Layer 3 of a small transformer language model trained on English Wikipedia (11 layers, counted from 0, width 64).
A neuron adds its activation times its output weights to the MLP's output. To switch it off is to set its activation to zero at one token and run the rest of the model.
A neuron's activation on a vector x is GELU(gate . x) times (in . x), where the dot is the dot product.

Input weights of the MLP neurons that the questions are about. A number n stands for n times 0.0047.
n3 gate: -11 -5 3 -12 0 12 -5 -11 -8 -8 -7 25 -10 6 4 -7 -5 8 11 17 19 -9 19 -1 -11 -17 -17 -2 13 2 -12 5 13 20 2 -9 -16 -33 1 -7 15 6 -14 -13 -10 15 0 29 -50 6 19 1 -27 -17 -20 -22 6 30 1 9 18 -16 13 21
n9 gate: 1 -15 3 53 20 -43 -1 -6 18 9 -23 -13 -28 40 7 26 -3 26 -10 22 11 -18 -16 8 48 11 -51 -5 3 9 -5 12 -17 28 -18 -54 -4 11 -6 34 14 -34 -46 58 5 9 26 -10 -24 34 7 13 23 8 -95 -7 -31 -19 -20 -18 20 38 9 -10
n10 gate: 6 23 20 -42 -5 -6 -4 -22 -19 -5 49 -12 -2 -12 5 -3 -9 -15 -5 36 10 2 -1 27 -11 -25 -5 32 33 18 4 -10 14 4 -5 19 -2 -37 16 -7 -21 -24 27 18 -4 14 -5 -41 -5 -8 4 16 -27 -2 3 37 -8 11 -14 -26 5 -6 21 5
n19 gate: -14 26 21 18 -3 6 18 21 -2 -16 -1 -45 0 -8 -5 -4 -44 35 -40 -16 30 -1 24 -33 -8 8 54 -22 1 4 -4 -8 8 44 -20 23 -1 2 13 17 6 40 -52 -5 -16 -18 44 32 -6 -32 20 -54 17 -39 -2 24 -7 -1 -4 -21 -46 18 -18 26
n38 gate: 7 -5 4 11 -22 6 4 13 -42 -27 0 21 -29 6 2 -34 24 39 -33 24 51 -16 3 -6 0 -19 9 12 -45 -14 9 4 8 21 -34 -14 20 5 5 19 29 11 -17 -19 -16 -21 2 45 -7 -1 30 -1 -1 7 5 -36 -27 -28 19 -8 -7 28 -36 56
n43 gate: 37 -7 -1 -37 25 -14 44 25 -39 -14 -3 -2 22 17 22 -24 -6 30 -13 -2 -46 0 -20 27 -8 -4 -29 73 15 -28 -3 -20 -39 27 -25 -19 -23 11 -22 18 -5 20 -30 22 32 -32 24 39 -36 17 4 -7 52 2 19 14 -21 -40 -13 -42 -20 -9 29 38
n79 gate: 53 22 -2 -26 -13 -16 -20 -10 -19 -24 -10 -12 33 27 -9 -16 -30 -20 22 -22 -34 37 29 -40 -3 19 -35 3 27 -51 -7 -20 -27 9 -15 13 15 28 19 26 4 6 65 -18 29 -11 -14 3 6 30 -28 -26 -32 39 24 31 42 23 -24 -1 -38 -30 -2 23
n106 gate: -32 11 31 -14 31 38 40 45 -7 22 4 -34 -13 -25 -13 -21 28 -21 16 -3 -60 24 -32 -4 -29 -32 -8 19 17 5 -45 53 -27 19 1 20 -25 15 -2 -7 -5 -39 -22 -22 19 -51 22 50 -10 57 -10 -13 2 1 36 19 -42 -18 30 -11 35 10 -1 3
n141 gate: 53 0 -25 -20 38 38 -13 11 11 -28 0 6 -6 -61 -47 -14 23 6 13 20 11 20 44 20 -30 14 24 -26 -4 -38 9 8 36 1 -7 0 -7 15 35 -32 4 4 16 8 19 49 22 4 -6 -27 -17 4 8 -37 28 15 -58 -6 -25 -57 -31 -41 -31 63
n146 gate: -16 42 29 1 -23 15 15 40 -2 -33 10 12 -4 -35 -3 -21 16 12 -28 -33 -3 -9 0 -12 -8 -14 12 50 26 0 35 1 -9 -9 21 10 -10 -22 8 -4 -11 23 24 12 27 3 -35 -30 -29 -5 -11 -10 19 11 2 -22 -16 56 17 -22 -34 -38 -9 33
n149 gate: 8 41 -29 -9 -16 25 -11 41 26 16 -9 59 8 -34 -63 -12 22 -20 -42 5 -38 -2 -69 14 21 -13 48 18 9 -20 -23 10 -35 20 -31 31 -5 -1 24 29 25 -15 13 -27 44 -15 19 -3 33 -58 -7 1 -12 -20 -3 -45 49 12 39 1 16 -24 -7 -1
n3 in: -17 -4 -33 25 6 12 1 2 -9 15 -27 6 3 28 -31 20 -2 17 11 -7 9 -26 2 4 16 -9 -2 -9 1 22 -28 4 19 -12 12 -14 20 -10 8 -9 -11 8 18 -2 20 -11 -20 6 -18 13 25 -15 -2 0 -19 0 10 -8 -13 5 6 4 -17 -4
n9 in: 49 -26 21 12 35 1 13 -27 -14 -4 -31 24 -43 -29 6 8 12 1 -8 48 1 -55 27 -17 45 20 -14 26 62 -3 13 -8 -39 -5 27 -40 0 30 8 -10 -23 -27 -24 -9 12 -17 -6 -13 -4 5 -25 23 37 -19 -20 24 -24 -2 -40 32 -30 45 8 -20
n10 in: -13 -25 -2 -8 18 7 -5 -6 20 11 -12 5 -8 -21 -1 10 -4 10 6 -14 -10 22 7 -10 3 -8 21 -18 -35 -12 55 -14 24 17 26 -3 -16 40 16 -5 -30 6 -17 -17 0 -9 12 -10 27 -10 -10 3 -40 25 -16 -20 -3 -19 57 -6 -18 12 21 11
n19 in: 26 -58 -10 -3 -19 -13 -13 -7 -6 3 -7 26 0 0 3 19 44 -36 49 4 -32 -21 -18 29 19 -44 -42 42 -18 -8 15 7 -20 -33 11 -1 21 6 -10 -5 -10 -24 53 15 12 17 -30 -19 -7 21 7 37 -8 32 -3 -17 9 -3 -13 11 38 -18 15 -18
n38 in: -21 -13 -16 13 30 4 -20 11 -11 19 -33 2 -14 35 27 -10 -14 -30 9 -19 4 -3 -13 16 -26 61 -9 -13 57 30 -57 17 10 7 3 -15 2 -57 -15 21 15 10 -1 0 -7 5 -34 -8 -40 10 -3 15 21 -9 6 -1 10 -2 11 40 -16 1 48 -29
n43 in: -27 -18 -30 29 13 26 -13 -56 48 28 16 23 7 -13 -37 -17 -34 -34 2 -3 -12 8 -40 -10 -3 0 33 -47 -7 -19 -2 18 0 -66 12 15 14 26 -5 23 -14 36 -11 -22 -11 -15 27 -6 56 23 15 8 8 -4 -14 -26 30 14 8 4 25 36 -16 -14
n79 in: -51 -38 8 16 11 35 11 0 -11 16 0 52 -27 -22 21 -12 7 37 -35 7 24 -14 -17 45 -7 -5 21 2 -23 37 0 19 22 0 10 -37 3 -8 1 -24 -7 0 -44 13 -7 17 20 -1 -16 -6 1 19 50 -28 -25 -16 -38 0 18 -25 50 11 14 -7
n106 in: -55 -42 -21 -8 4 39 -8 -3 22 20 29 16 1 -42 -4 -1 22 -10 -7 -1 -12 14 -34 22 -9 23 -11 -41 -18 33 -27 45 2 -2 -46 -19 -21 15 27 -55 30 32 -10 -26 -16 -10 29 22 60 -34 -6 53 19 2 40 -28 -56 11 31 3 30 9 -39 4
n141 in: 61 -31 -11 -18 9 18 -31 12 -2 -27 -14 -4 -12 -42 -38 8 34 1 21 -3 -9 36 41 23 -28 4 23 1 -1 -10 24 -15 27 16 -4 15 -7 21 36 -34 7 6 22 3 -35 34 -9 18 -12 -24 11 -7 36 -46 19 40 -51 -20 -40 -44 -22 -27 -13 47
n146 in: 24 11 19 39 -34 18 10 27 -25 -23 4 39 -17 21 -7 -45 29 -3 -17 -25 4 -28 2 4 9 -6 7 34 -32 -17 31 -32 -22 47 -1 -30 -38 -1 -4 -8 2 6 34 42 21 3 -42 -36 -4 -27 -9 20 35 -19 16 11 2 31 22 -14 -28 -15 3 -8
n149 in: 3 8 -38 -33 -13 15 1 3 36 18 -22 45 -23 -31 -47 -22 40 23 -35 3 -11 -8 -58 14 -15 -25 35 22 -8 -9 -13 13 -29 32 -14 -17 29 1 18 34 37 -14 1 -2 19 -58 52 3 47 -39 5 -9 -1 -12 -19 -24 29 12 39 0 17 -22 29 -18

Output weights of the MLP neurons that the questions are about. A number n stands for n times 0.0033.
n3: -5 -10 36 -48 -8 3 4 -10 41 -11 9 -9 -1 8 28 -3 -4 11 -4 -2 -24 -1 9 3 -35 -6 5 3 12 -27 40 12 -4 24 -3 22 -8 -30 14 4 10 -16 11 0 -29 -14 -2 -2 2 -38 -19 -11 2 -7 4 -9 20 26 -2 -29 24 5 6 -18
n9: -38 21 -1 -6 -14 52 9 56 6 9 37 -26 18 14 -7 -18 10 -37 12 -6 -11 65 -13 2 -65 14 20 0 -49 -19 14 -4 56 18 -28 64 30 -35 -7 -11 -14 51 16 -46 -47 -11 -24 30 13 -36 -9 -35 -26 5 76 -14 0 12 0 -26 -29 -29 21 13
n10: -11 10 -10 18 16 21 -34 37 -21 17 -36 5 18 -18 37 4 -2 -32 -2 8 34 -25 -11 23 -5 15 8 0 10 -2 -43 -15 -14 18 -10 10 12 -7 -5 -8 31 -11 -24 47 -23 11 -15 18 -14 63 41 -37 -5 3 -4 53 -40 -25 -32 24 -2 6 -75 -4
n19: -31 -8 15 -10 -42 31 0 -21 -4 10 2 -17 -9 -10 -17 -64 7 -20 -27 -6 31 46 -19 15 -71 48 -10 -1 32 25 7 12 -14 13 -16 -14 -64 12 2 -29 -29 11 47 60 10 48 20 -9 -38 37 -4 -14 36 -23 -21 -3 29 38 11 12 -16 6 0 3
n38: -5 33 -13 -20 6 10 -8 -51 20 13 34 5 21 -43 -36 42 -17 5 -11 -9 1 10 21 -19 -8 -64 15 -24 -24 4 32 -14 -33 15 19 57 -25 95 -29 -15 -27 -17 8 22 4 20 16 -13 46 2 -30 -13 21 -8 -29 27 19 24 -31 -11 8 -17 -12 -3
n43: -1 -65 14 -39 -40 -5 27 27 -15 -51 -24 -18 36 -5 46 13 42 13 -11 16 -13 20 22 9 -8 -21 -27 63 24 -15 -25 -15 -25 73 -8 -20 -17 29 -20 -68 5 18 20 70 -3 3 -9 11 -20 -28 -53 -19 34 29 23 44 -40 -16 26 -6 -14 -35 24 0
n79: -13 52 -7 -10 13 -31 -8 12 15 74 15 63 24 -5 8 32 -31 -23 -45 -12 15 57 11 5 -12 -8 -12 5 -8 6 -43 -16 22 35 -21 -7 7 -6 4 -23 25 -24 -1 76 21 -32 -37 -9 -32 8 -29 4 -38 -26 -57 -38 -11 38 -15 -37 -20 32 65 9
n106: -39 32 64 8 32 -11 -22 -18 -5 12 37 -11 -6 -45 30 -12 77 -2 -13 -6 3 -13 -29 21 -22 38 -18 -81 -37 35 -20 -22 -11 14 -23 -8 13 7 18 80 -18 64 57 30 12 -6 -59 -18 45 -35 -10 -22 38 9 72 -69 -27 13 -30 -23 3 -53 -17 -32
n141: -18 -8 -3 6 2 -53 27 -32 25 -4 -6 40 28 63 33 20 -10 29 -14 -30 13 -52 -49 19 40 1 -71 33 -28 11 -17 -56 -28 31 -18 -4 -13 7 -57 29 49 32 -23 13 -7 -25 -2 -34 17 2 60 -16 -12 27 -67 4 -6 10 13 45 30 26 36 -44
n146: 21 -54 0 -4 28 -5 -44 -39 -16 -4 -24 17 -15 43 -19 -37 -37 24 0 -10 4 -4 -22 16 -16 -4 -44 -33 -14 17 -8 -34 -56 6 -8 -32 -22 30 57 -24 16 -21 6 26 34 20 15 -21 36 -13 4 9 17 34 -13 38 4 30 9 15 37 52 25 -6
n149: -20 -23 83 -16 61 -21 15 -10 -52 19 8 -42 -48 23 15 -10 -2 23 36 26 25 10 -7 34 5 56 -40 -36 -39 13 -15 -29 -28 -38 69 -45 -16 -2 69 -11 -11 -6 -24 14 -10 -45 -19 7 4 24 -47 -44 23 18 13 25 -26 35 -2 -16 -12 0 42 30

Each question names a token from some text and the token that comes next. It shows the vector x that enters the MLP there. A number n stands for n times 0.043.

Then comes g, the gradient of the next token's log-probability with respect to the MLP's output, scaled to length 1. A neuron's effect is roughly proportional to its activation times (output weights . g). A number n stands for n times 0.0054.

" cl", then "aim"
x: -26 33 27 -33 12 16 -34 1 14 -44 22 -10 20 11 4 -20 -23 -27 3 48 -15 -13 -36 -49 10 26 -5 -11 -18 -43 29 17 -13 22 49 -1 -9 27 -8 22 -9 -9 -6 10 -22 -16 -1 31 9 -13 -6 25 -23 7 21 -43 23 4 11 0 21 18 30 -36
g: -18 -5 33 -21 21 37 1 9 -2 1 -39 -10 15 -18 -16 20 -6 -9 68 1 -37 1 -23 16 -5 -6 16 -1 -9 14 -18 -2 14 -65 -14 -23 0 22 11 -31 -17 -58 -21 31 19 7 2 -13 -15 -11 21 28 34 31 3 -9 11 30 -26 43 -13 -6 3 4
Switching off which neuron hurts the next token most? n149

"–19", then "8"
x: -9 56 11 2 -15 -7 -43 -3 31 -43 -1 4 -5 -20 -27 41 -6 14 -17 15 -31 -28 24 -9 13 10 11 7 -20 -36 -20 6 -48 36 -4 -3 -5 12 1 5 -21 7 -1 28 -59 44 10 31 -28 0 -11 22 -4 4 -2 -39 7 -6 17 16 26 4 36 21
g: 17 -27 -9 -17 -8 13 -4 -6 39 -24 18 -18 13 17 11 9 -40 39 -16 13 7 -9 -8 -32 -9 -13 -3 -34 33 -11 -10 13 45 -5 -28 -20 -11 27 36 -23 -11 -4 -5 49 -11 27 -8 -24 -5 -10 18 41 0 -16 78 4 -30 -22 -15 0 21 -30 -1 -12
Which neuron, switched off, raises the next token's probability most? n149

"ry", then "n"
x: 1 -16 41 -55 0 -3 -18 0 10 -39 -16 15 -14 -10 -18 -11 31 2 -13 31 -27 -28 -5 -8 3 38 -6 16 16 -34 9 3 -44 12 -22 -14 16 -2 0 48 20 12 -53 12 -32 38 16 18 -32 -17 21 38 -23 -3 14 -33 15 16 27 4 15 15 29 -3
g: -8 -33 21 -27 -20 -26 26 41 -13 18 -2 -8 -21 22 2 -20 -21 46 22 -18 -9 -37 -29 5 -9 23 -11 13 -9 -27 -13 -13 11 -18 -33 -10 -15 15 1 16 -47 -30 35 -34 39 5 -4 13 38 -10 4 14 -5 4 18 9 -1 27 -18 58 13 -7 -5 50
Switching off which neuron hurts the next token most? n149

"i", then " B"
x: -19 -1 46 4 5 -32 -23 8 12 -48 34 22 29 -8 -24 -4 12 -2 -10 22 -20 -9 11 -26 -7 20 -5 0 3 -2 18 -16 -25 37 11 -18 1 -16 -7 50 18 0 -32 -17 -62 13 18 19 -27 -27 33 52 -4 -37 9 2 -33 -5 8 -16 -4 25 35 10
g: 22 42 -38 12 2 11 20 -17 17 -27 23 -17 -14 33 -16 21 16 -3 8 39 17 12 22 23 -10 7 -2 25 35 -10 0 11 18 36 3 -34 -19 -87 30 -37 -12 -2 8 -2 0 2 2 25 -56 -11 -21 -15 -12 2 -34 -13 -1 0 -12 2 -8 11 -23 -2
Which neuron, switched off, raises the next token's probability most? n19

"ge", then " of"
x: 12 -24 40 -21 5 -3 -8 -8 16 -59 6 36 -3 6 -39 -17 22 3 6 11 20 -17 -5 -19 4 5 -15 4 18 -27 10 31 -35 25 4 -27 19 -5 -24 35 -2 18 -26 -33 -77 34 14 -3 -16 13 35 26 -3 -22 15 -23 -6 -14 16 -10 2 17 26 35
g: 6 16 22 -36 8 -17 3 14 24 -26 46 10 23 0 -5 18 3 -9 16 -6 11 8 -10 7 -54 -18 -8 30 14 0 -16 1 -50 -16 9 3 1 -19 42 -33 19 9 36 1 -25 -12 -22 6 -13 -31 47 32 -3 -1 28 -22 11 5 -11 38 17 -40 -40 -45
Which neuron, switched off, raises the next token's probability most? n3

"ow", then " she"
x: 1 -6 40 -33 11 -17 -23 -14 15 -66 32 46 -15 -32 -4 -4 -17 -9 10 11 -4 -9 11 17 -6 40 -10 9 -10 -43 4 -20 -44 34 3 14 24 -9 -3 8 22 -10 -25 24 -23 38 -7 31 -9 18 -8 43 -32 -12 9 -21 -26 -24 -11 3 14 35 23 17
g: -14 28 -12 -13 21 -9 -32 -1 -23 -23 -28 26 2 13 -17 -11 -12 -17 10 7 20 57 -13 11 -15 -2 25 -2 -3 -7 27 -7 19 3 5 45 37 -27 36 12 12 -15 42 25 1 12 -41 24 2 -69 22 12 9 -22 -16 -8 -13 13 -29 -21 24 -30 -40 -12
Switching off which neuron hurts the next token most? n9

"ar", then "o"
x: 3 -14 46 -23 -12 -35 -4 -6 -1 -19 12 30 -1 -11 2 -4 -14 -17 -15 4 -10 -22 20 11 -12 26 -6 -15 -10 -45 0 -23 -23 24 26 1 0 -11 13 44 7 -28 -16 -1 -55 35 10 42 -35 -18 24 66 8 -2 27 -15 -1 -23 -23 -10 9 9 43 38
g: 6 -40 -1 -3 -16 24 -32 -19 -4 9 -34 26 -13 8 -15 -15 41 47 -32 -1 -1 10 -22 10 22 -4 8 -9 -6 35 22 -29 -28 6 -15 12 -21 52 -24 -5 -15 -16 4 -3 34 11 2 -23 0 32 7 -7 -25 28 2 1 -17 -19 -21 10 -42 1 71 34
Switching off which neuron hurts the next token most? n3

" crit", then "ics"
x: -5 49 43 -29 19 -3 -45 13 15 -68 5 27 11 35 -34 -7 -43 -11 13 23 -18 -24 -34 -19 14 9 6 -9 -17 -24 -14 10 -13 -14 28 -6 12 26 -1 -6 -15 1 20 41 -9 -5 -26 49 -7 -17 0 20 -17 21 -4 -38 12 -2 10 12 -7 3 34 10
g: -22 40 -2 8 40 -1 -3 39 15 41 1 62 -2 -45 -22 2 27 5 -32 -15 8 12 -23 13 1 -16 9 -21 -61 13 -4 -24 -37 -19 -15 -5 24 -8 -40 -22 0 35 12 15 -7 19 22 -16 -14 -10 -16 -33 -8 15 4 24 33 -16 6 -25 19 12 6 5
Which neuron, switched off, raises the next token's probability most? n79

" |", then " 3"
x: 4 36 -5 -18 -16 16 -19 -16 0 -43 28 -9 -18 7 -18 3 5 -11 14 26 -23 -47 33 16 10 3 -37 6 -11 -16 -27 -3 -16 20 15 -19 12 -18 6 7 27 11 -15 5 -57 -10 2 45 -44 -18 27 32 -7 -26 15 -11 -16 55 11 -4 8 10 51 31
g: -42 3 -16 -16 26 47 49 -19 -12 2 14 -11 -15 21 -29 11 28 49 -33 31 -19 -12 -12 -18 -32 11 28 -18 -21 13 29 -3 -7 -38 7 18 -6 17 1 32 7 -22 -9 -26 34 31 -31 9 -2 -9 25 -26 -41 -21 28 4 -27 11 19 -6 21 7 -7 -26
Switching off which neuron hurts the next token most? n43

" |", then " "
x: 3 35 1 -17 -3 -1 -9 -13 18 -37 31 -22 -18 8 -19 -2 -6 -9 19 33 -19 -56 29 13 12 16 -40 0 2 -5 -25 -5 -22 40 20 -20 17 -33 8 13 12 -9 -6 4 -55 0 -5 24 -33 -24 15 36 -10 -19 7 -8 -17 55 -2 -1 -4 12 56 37
g: 46 30 9 11 4 45 25 -30 -8 -21 0 -30 -22 -9 35 -8 26 -4 -17 18 6 18 -43 -5 -45 10 -20 -16 21 12 14 4 1 -15 -19 -7 15 31 -33 -18 -7 19 38 -32 50 12 -30 -2 16 -31 -26 35 -19 0 -32 23 -7 -3 -10 8 16 22 -19 -33
Switching off which neuron hurts the next token most? n10

" Gen", then "eral"
x: -21 40 33 -21 5 -29 -32 2 33 -48 10 5 12 -4 -16 -10 -18 15 -5 -31 5 -45 -12 -19 17 23 -23 -15 -15 -3 1 11 -21 31 42 14 -8 47 8 6 -5 -24 27 27 -15 39 -16 7 -27 -21 49 7 -2 -17 13 -55 9 25 21 -27 -6 0 16 9
g: -16 21 6 -15 23 -3 39 -15 0 17 29 8 5 -20 -23 0 1 -66 36 -45 9 -19 -9 -13 -6 16 9 1 -12 46 -11 5 -30 -48 -13 -36 -30 39 19 -16 -5 14 -3 2 4 6 12 51 -4 19 4 40 -24 -2 -6 -11 -22 18 -3 -42 6 33 12 19
Switching off which neuron hurts the next token most? n146

" and", then " ord"
x: -8 35 25 -25 -1 16 -41 -40 -8 -42 -12 42 -27 35 -21 19 -2 -24 -1 29 -29 -32 15 0 -12 19 -22 3 2 -20 -10 7 -11 40 28 8 16 -18 28 12 1 8 -23 -8 -41 32 8 10 -38 20 36 23 -23 -22 -24 -22 -3 10 16 -16 2 39 38 6
g: -17 -10 -1 9 16 -11 -12 32 -29 -4 -17 -38 0 45 -14 -24 -45 15 2 -10 -14 -12 2 -17 5 -21 11 41 -6 13 -16 20 -15 31 0 -14 -40 5 -16 53 12 30 2 11 -19 -4 19 8 45 9 44 40 4 19 -1 13 -48 -12 8 16 -44 -41 0 -11
Which neuron, switched off, raises the next token's probability most? n38

"s", then " have"
x: -9 -41 26 -12 -11 19 -28 1 -8 -33 11 41 -16 -13 -12 -20 0 2 17 0 -32 -23 24 -18 -7 -1 -8 10 16 -24 5 37 -34 9 12 -11 25 -19 -9 17 0 26 -25 7 -65 35 2 52 -42 -1 30 34 -8 -32 14 7 -17 7 3 -8 28 35 41 -5
g: -11 38 -3 33 -16 5 9 16 13 -5 -2 1 18 -24 -30 18 -33 8 -44 3 10 -7 -36 -6 27 -27 -42 0 23 18 -10 -49 39 -35 26 29 44 1 -21 -28 -20 6 22 -17 -13 19 30 -19 -1 21 1 -18 -6 -26 -4 25 24 -4 4 26 36 23 -33 -27
Which neuron, switched off, raises the next token's probability most? n106

" into", then " some"
x: -15 24 21 -28 22 3 -23 -23 -1 -41 -11 27 -26 31 -32 25 -3 -33 20 25 -43 -23 29 -6 -15 20 -27 26 4 -50 -24 43 -25 14 17 -4 9 0 11 -3 9 9 -47 10 -23 24 26 1 -5 34 40 4 -19 -28 -11 -17 10 10 11 -18 2 22 40 -2
g: -22 0 4 -21 -2 8 -14 -19 37 -3 -35 49 -4 21 16 -11 -4 -32 -11 23 -22 -22 -22 -19 7 25 10 9 11 -10 14 -14 6 -41 17 16 50 -37 2 -66 -4 -39 25 -5 12 -3 -4 -12 -13 15 9 8 -24 -21 17 4 30 54 -13 21 51 3 3 -9
Switching off which neuron hurts the next token most? n106

"an", then " (P"
x: 8 -19 57 -2 9 -29 -20 -18 -7 -28 9 18 27 5 -8 -7 0 -11 -9 18 -22 2 2 8 1 2 -12 -16 4 -36 34 -10 -49 36 -3 -31 -29 -12 7 30 2 -4 -31 13 -35 35 11 34 -44 -32 38 49 -16 -17 38 -2 -6 -8 0 -15 6 24 35 26
g: 8 -41 -12 17 -12 -17 -23 38 17 -13 2 0 -20 -27 -40 -31 35 43 32 2 -22 44 11 -13 42 -13 16 -7 5 14 -3 -6 12 -3 -2 8 -9 47 -5 -3 11 50 -31 -1 -2 4 2 -43 3 16 -5 -26 -5 -22 -5 -16 -24 -56 0 1 14 26 43 -7
Switching off which neuron hurts the next token most? n3

" r", then "ipp"
x: -23 27 45 -28 1 34 -26 -9 -5 -48 4 -18 30 24 4 7 -25 -11 25 26 -11 -16 -2 -34 4 33 -14 -38 5 -45 9 27 0 56 19 2 -32 20 8 6 -10 -2 -3 13 -47 24 -7 14 0 -25 -13 -12 4 -25 11 -29 0 1 7 -14 12 47 38 -15
g: -3 3 10 7 36 5 -5 -13 -2 -36 24 -20 31 12 26 -23 26 -42 -29 11 33 -13 17 -4 -25 -32 -34 29 6 -19 1 -38 31 -1 -9 29 -3 13 -21 2 -16 -42 22 -32 39 5 2 33 53 5 27 10 -16 35 -9 -2 -24 -2 -44 -25 18 4 -6 -20
Switching off which neuron hurts the next token most? n19

"aw", then " &"
x: 17 14 62 -45 17 -30 -38 40 24 -23 32 11 6 -32 -18 -18 11 -12 7 25 -12 -17 -14 -5 10 48 -25 8 -5 -23 12 -17 -38 20 -23 -7 -21 1 13 25 -7 -33 8 1 -33 26 1 7 -18 16 11 64 -17 -5 8 -12 -4 -26 -14 -13 16 15 31 -4
g: -2 -15 -17 18 4 -19 -15 -54 -9 23 -31 -6 -6 14 -20 17 -44 -35 -12 14 -1 38 45 20 44 17 -26 -7 48 -18 33 11 23 -27 18 6 -3 -40 -19 29 17 13 -45 2 22 3 -25 -13 5 24 18 1 -6 15 8 1 -44 -16 22 9 -18 -7 -3 21
Switching off which neuron hurts the next token most? n43

"a", then " (19"
x: -8 -22 35 -18 12 -7 -54 -12 14 -33 -4 20 6 -3 -11 -18 26 -3 -7 19 -10 5 19 -1 -3 6 -27 -10 11 -3 18 12 -25 18 7 -27 4 -13 3 31 6 1 -40 -9 -69 19 39 31 -43 -15 31 50 2 -8 25 -5 -9 -12 20 -36 -1 46 39 -8
g: 8 -32 23 -5 -4 -46 -38 28 -2 -22 -30 -5 -11 14 -57 20 -12 32 5 -27 -35 10 24 10 34 -6 41 -5 -15 -2 -6 18 -29 -3 10 1 27 42 -26 -17 18 44 -7 -10 -1 13 11 25 -19 25 -15 11 17 14 -7 -26 11 -46 -20 15 11 -25 11 38
Which neuron, switched off, raises the next token's probability most? n9

"av", then "ed"
x: 4 2 59 -28 -33 -6 -37 -12 -23 -35 14 26 2 -2 40 -18 -6 -14 -10 -8 12 -8 1 2 5 35 -3 3 -6 -48 16 -11 -13 -4 12 -22 -18 -4 1 14 8 -40 0 -4 -48 25 3 44 -8 -5 29 62 -19 -6 10 -12 -23 -18 2 -4 18 41 38 28
g: -38 26 -23 42 -20 4 22 -25 27 -44 -13 30 6 -35 -5 11 36 41 5 16 6 16 -12 -21 -48 43 0 1 0 -21 -3 8 -21 -9 -10 -29 25 22 -40 -30 17 -2 5 -5 -40 10 -29 10 4 28 -11 18 -31 32 -14 -5 6 -2 -20 41 21 -4 8 22
Switching off which neuron hurts the next token most? n3

" to", then " d"
x: -19 23 24 -26 10 9 -21 -25 -2 -43 6 41 -25 30 -24 29 1 -33 0 24 -34 -29 22 -16 -7 30 -29 22 10 -40 -22 27 -41 23 27 18 6 0 -6 5 14 11 -27 4 -38 -2 28 16 -39 26 28 2 -14 0 -9 -26 -16 30 6 -13 -1 34 43 -5
g: -33 26 -17 7 -13 21 -10 -6 0 -41 -3 -2 -43 -7 3 15 12 34 -29 24 4 6 -14 -21 -6 2 -3 36 43 28 21 13 43 -35 37 18 20 30 -4 27 29 -22 -24 3 31 -6 -46 -21 8 -4 -39 -15 -14 -23 -8 25 -21 2 -51 2 16 5 11 -24
Which neuron, switched off, raises the next token's probability most? n9

"f", then "ring"
x: 18 -2 31 -32 13 -15 -22 -12 -23 -51 27 20 -6 11 13 -23 10 2 -25 4 22 -25 35 1 7 44 13 -13 -4 -32 -6 21 -28 51 14 -3 14 -3 -30 14 -5 -12 0 -27 -51 35 -25 26 -44 -10 9 49 -3 -16 -27 -22 -13 1 17 2 21 20 22 23
g: -47 29 -16 6 -20 -56 -18 -1 -30 25 6 -6 -12 -14 -43 -25 38 0 15 33 44 -9 5 -18 -7 7 4 19 -55 -33 14 -3 2 49 -20 29 4 -2 -29 9 6 7 26 8 -12 16 19 12 6 -4 7 2 -14 -11 -7 14 5 49 -12 -19 8 -11 48 -17
Switching off which neuron hurts the next token most? n38

" series", then "."
x: -7 19 37 -15 -2 -12 -44 -4 13 -65 2 13 -7 12 -45 -10 -9 12 48 -4 -14 -18 22 -4 5 21 3 4 -3 -41 -5 -18 -32 -2 41 -22 26 3 5 11 -10 34 -12 36 -20 30 -6 45 -9 -5 11 -4 -28 -3 38 -23 4 -39 8 -30 20 7 34 13
g: 0 -26 15 18 -3 -27 -20 11 -29 -2 27 2 6 -9 -3 -13 -13 -2 -17 19 -7 -15 -6 -2 12 20 37 -4 21 20 -7 3 -19 22 -10 -28 -32 29 -2 39 39 40 -13 -1 -7 14 -36 -25 39 37 -15 -48 -19 35 42 -6 -53 -4 -18 -43 1 -15 27 25
Switching off which neuron hurts the next token most? n106

"ad", then " and"
x: -15 -24 41 -24 15 -9 -23 -2 -15 -37 22 8 2 5 -6 11 -18 -13 -13 29 -4 -10 21 37 -7 38 -20 -26 -1 -21 -8 -21 -20 21 12 -13 -24 -15 -26 21 -17 -6 -2 -4 -68 43 28 38 -7 -1 24 54 -22 6 35 -27 -9 -11 -6 -19 17 30 26 30
g: 44 16 19 -9 16 -3 -18 -5 33 -17 -11 39 -23 16 -14 -32 -16 3 49 2 -29 -33 33 32 -10 -7 -9 18 -20 -21 18 13 -24 32 -35 -11 -18 -2 53 14 -28 -16 -37 31 -21 -44 -15 4 -8 -4 34 -34 -3 7 -8 21 10 -15 -6 12 37 -14 11 5
Switching off which neuron hurts the next token most? n141

" c", then "op"
x: -23 29 20 -4 -21 1 -43 -9 0 -44 22 17 36 17 29 -2 -13 -5 12 14 11 -42 4 -15 -16 33 -38 -1 3 -41 18 21 -6 33 26 21 2 22 -21 28 10 -9 -5 28 -41 26 -29 14 5 -13 -33 16 -3 -11 -20 -53 -18 39 -1 -16 -6 27 33 -13
g: -11 22 24 -28 -3 -40 -34 6 30 31 5 10 38 29 -12 9 -24 -24 -8 15 13 -7 20 1 4 4 -30 7 -1 -51 19 -19 -42 12 -9 -36 40 -49 19 1 -27 -3 21 -28 -5 -14 9 30 19 0 3 1 28 2 -1 51 -18 -15 3 38 13 -33 17 -20
Which neuron, switched off, raises the next token's probability most? n3

" work", then "s"
x: 8 34 48 -43 4 10 -53 -5 29 -47 8 10 -4 -10 -21 -21 -24 -16 21 26 -19 -19 33 -22 14 26 -3 9 8 -47 -4 -10 -33 -21 4 -33 24 49 -8 11 10 30 -10 15 -14 14 -11 47 -3 15 -1 21 -31 -1 14 -24 11 -19 -8 -7 11 10 33 -18
g: 22 -17 -24 0 -22 -14 -15 20 -8 36 20 27 -25 -14 29 -18 -17 -11 29 -9 -4 0 -29 -19 -18 12 16 23 -33 4 45 -27 4 16 -18 -5 -17 14 -20 -26 -66 -26 5 34 21 -6 8 27 -7 18 12 22 -46 38 -7 -32 -19 -21 33 18 16 18 38 12
Which neuron, switched off, raises the next token's probability most? n79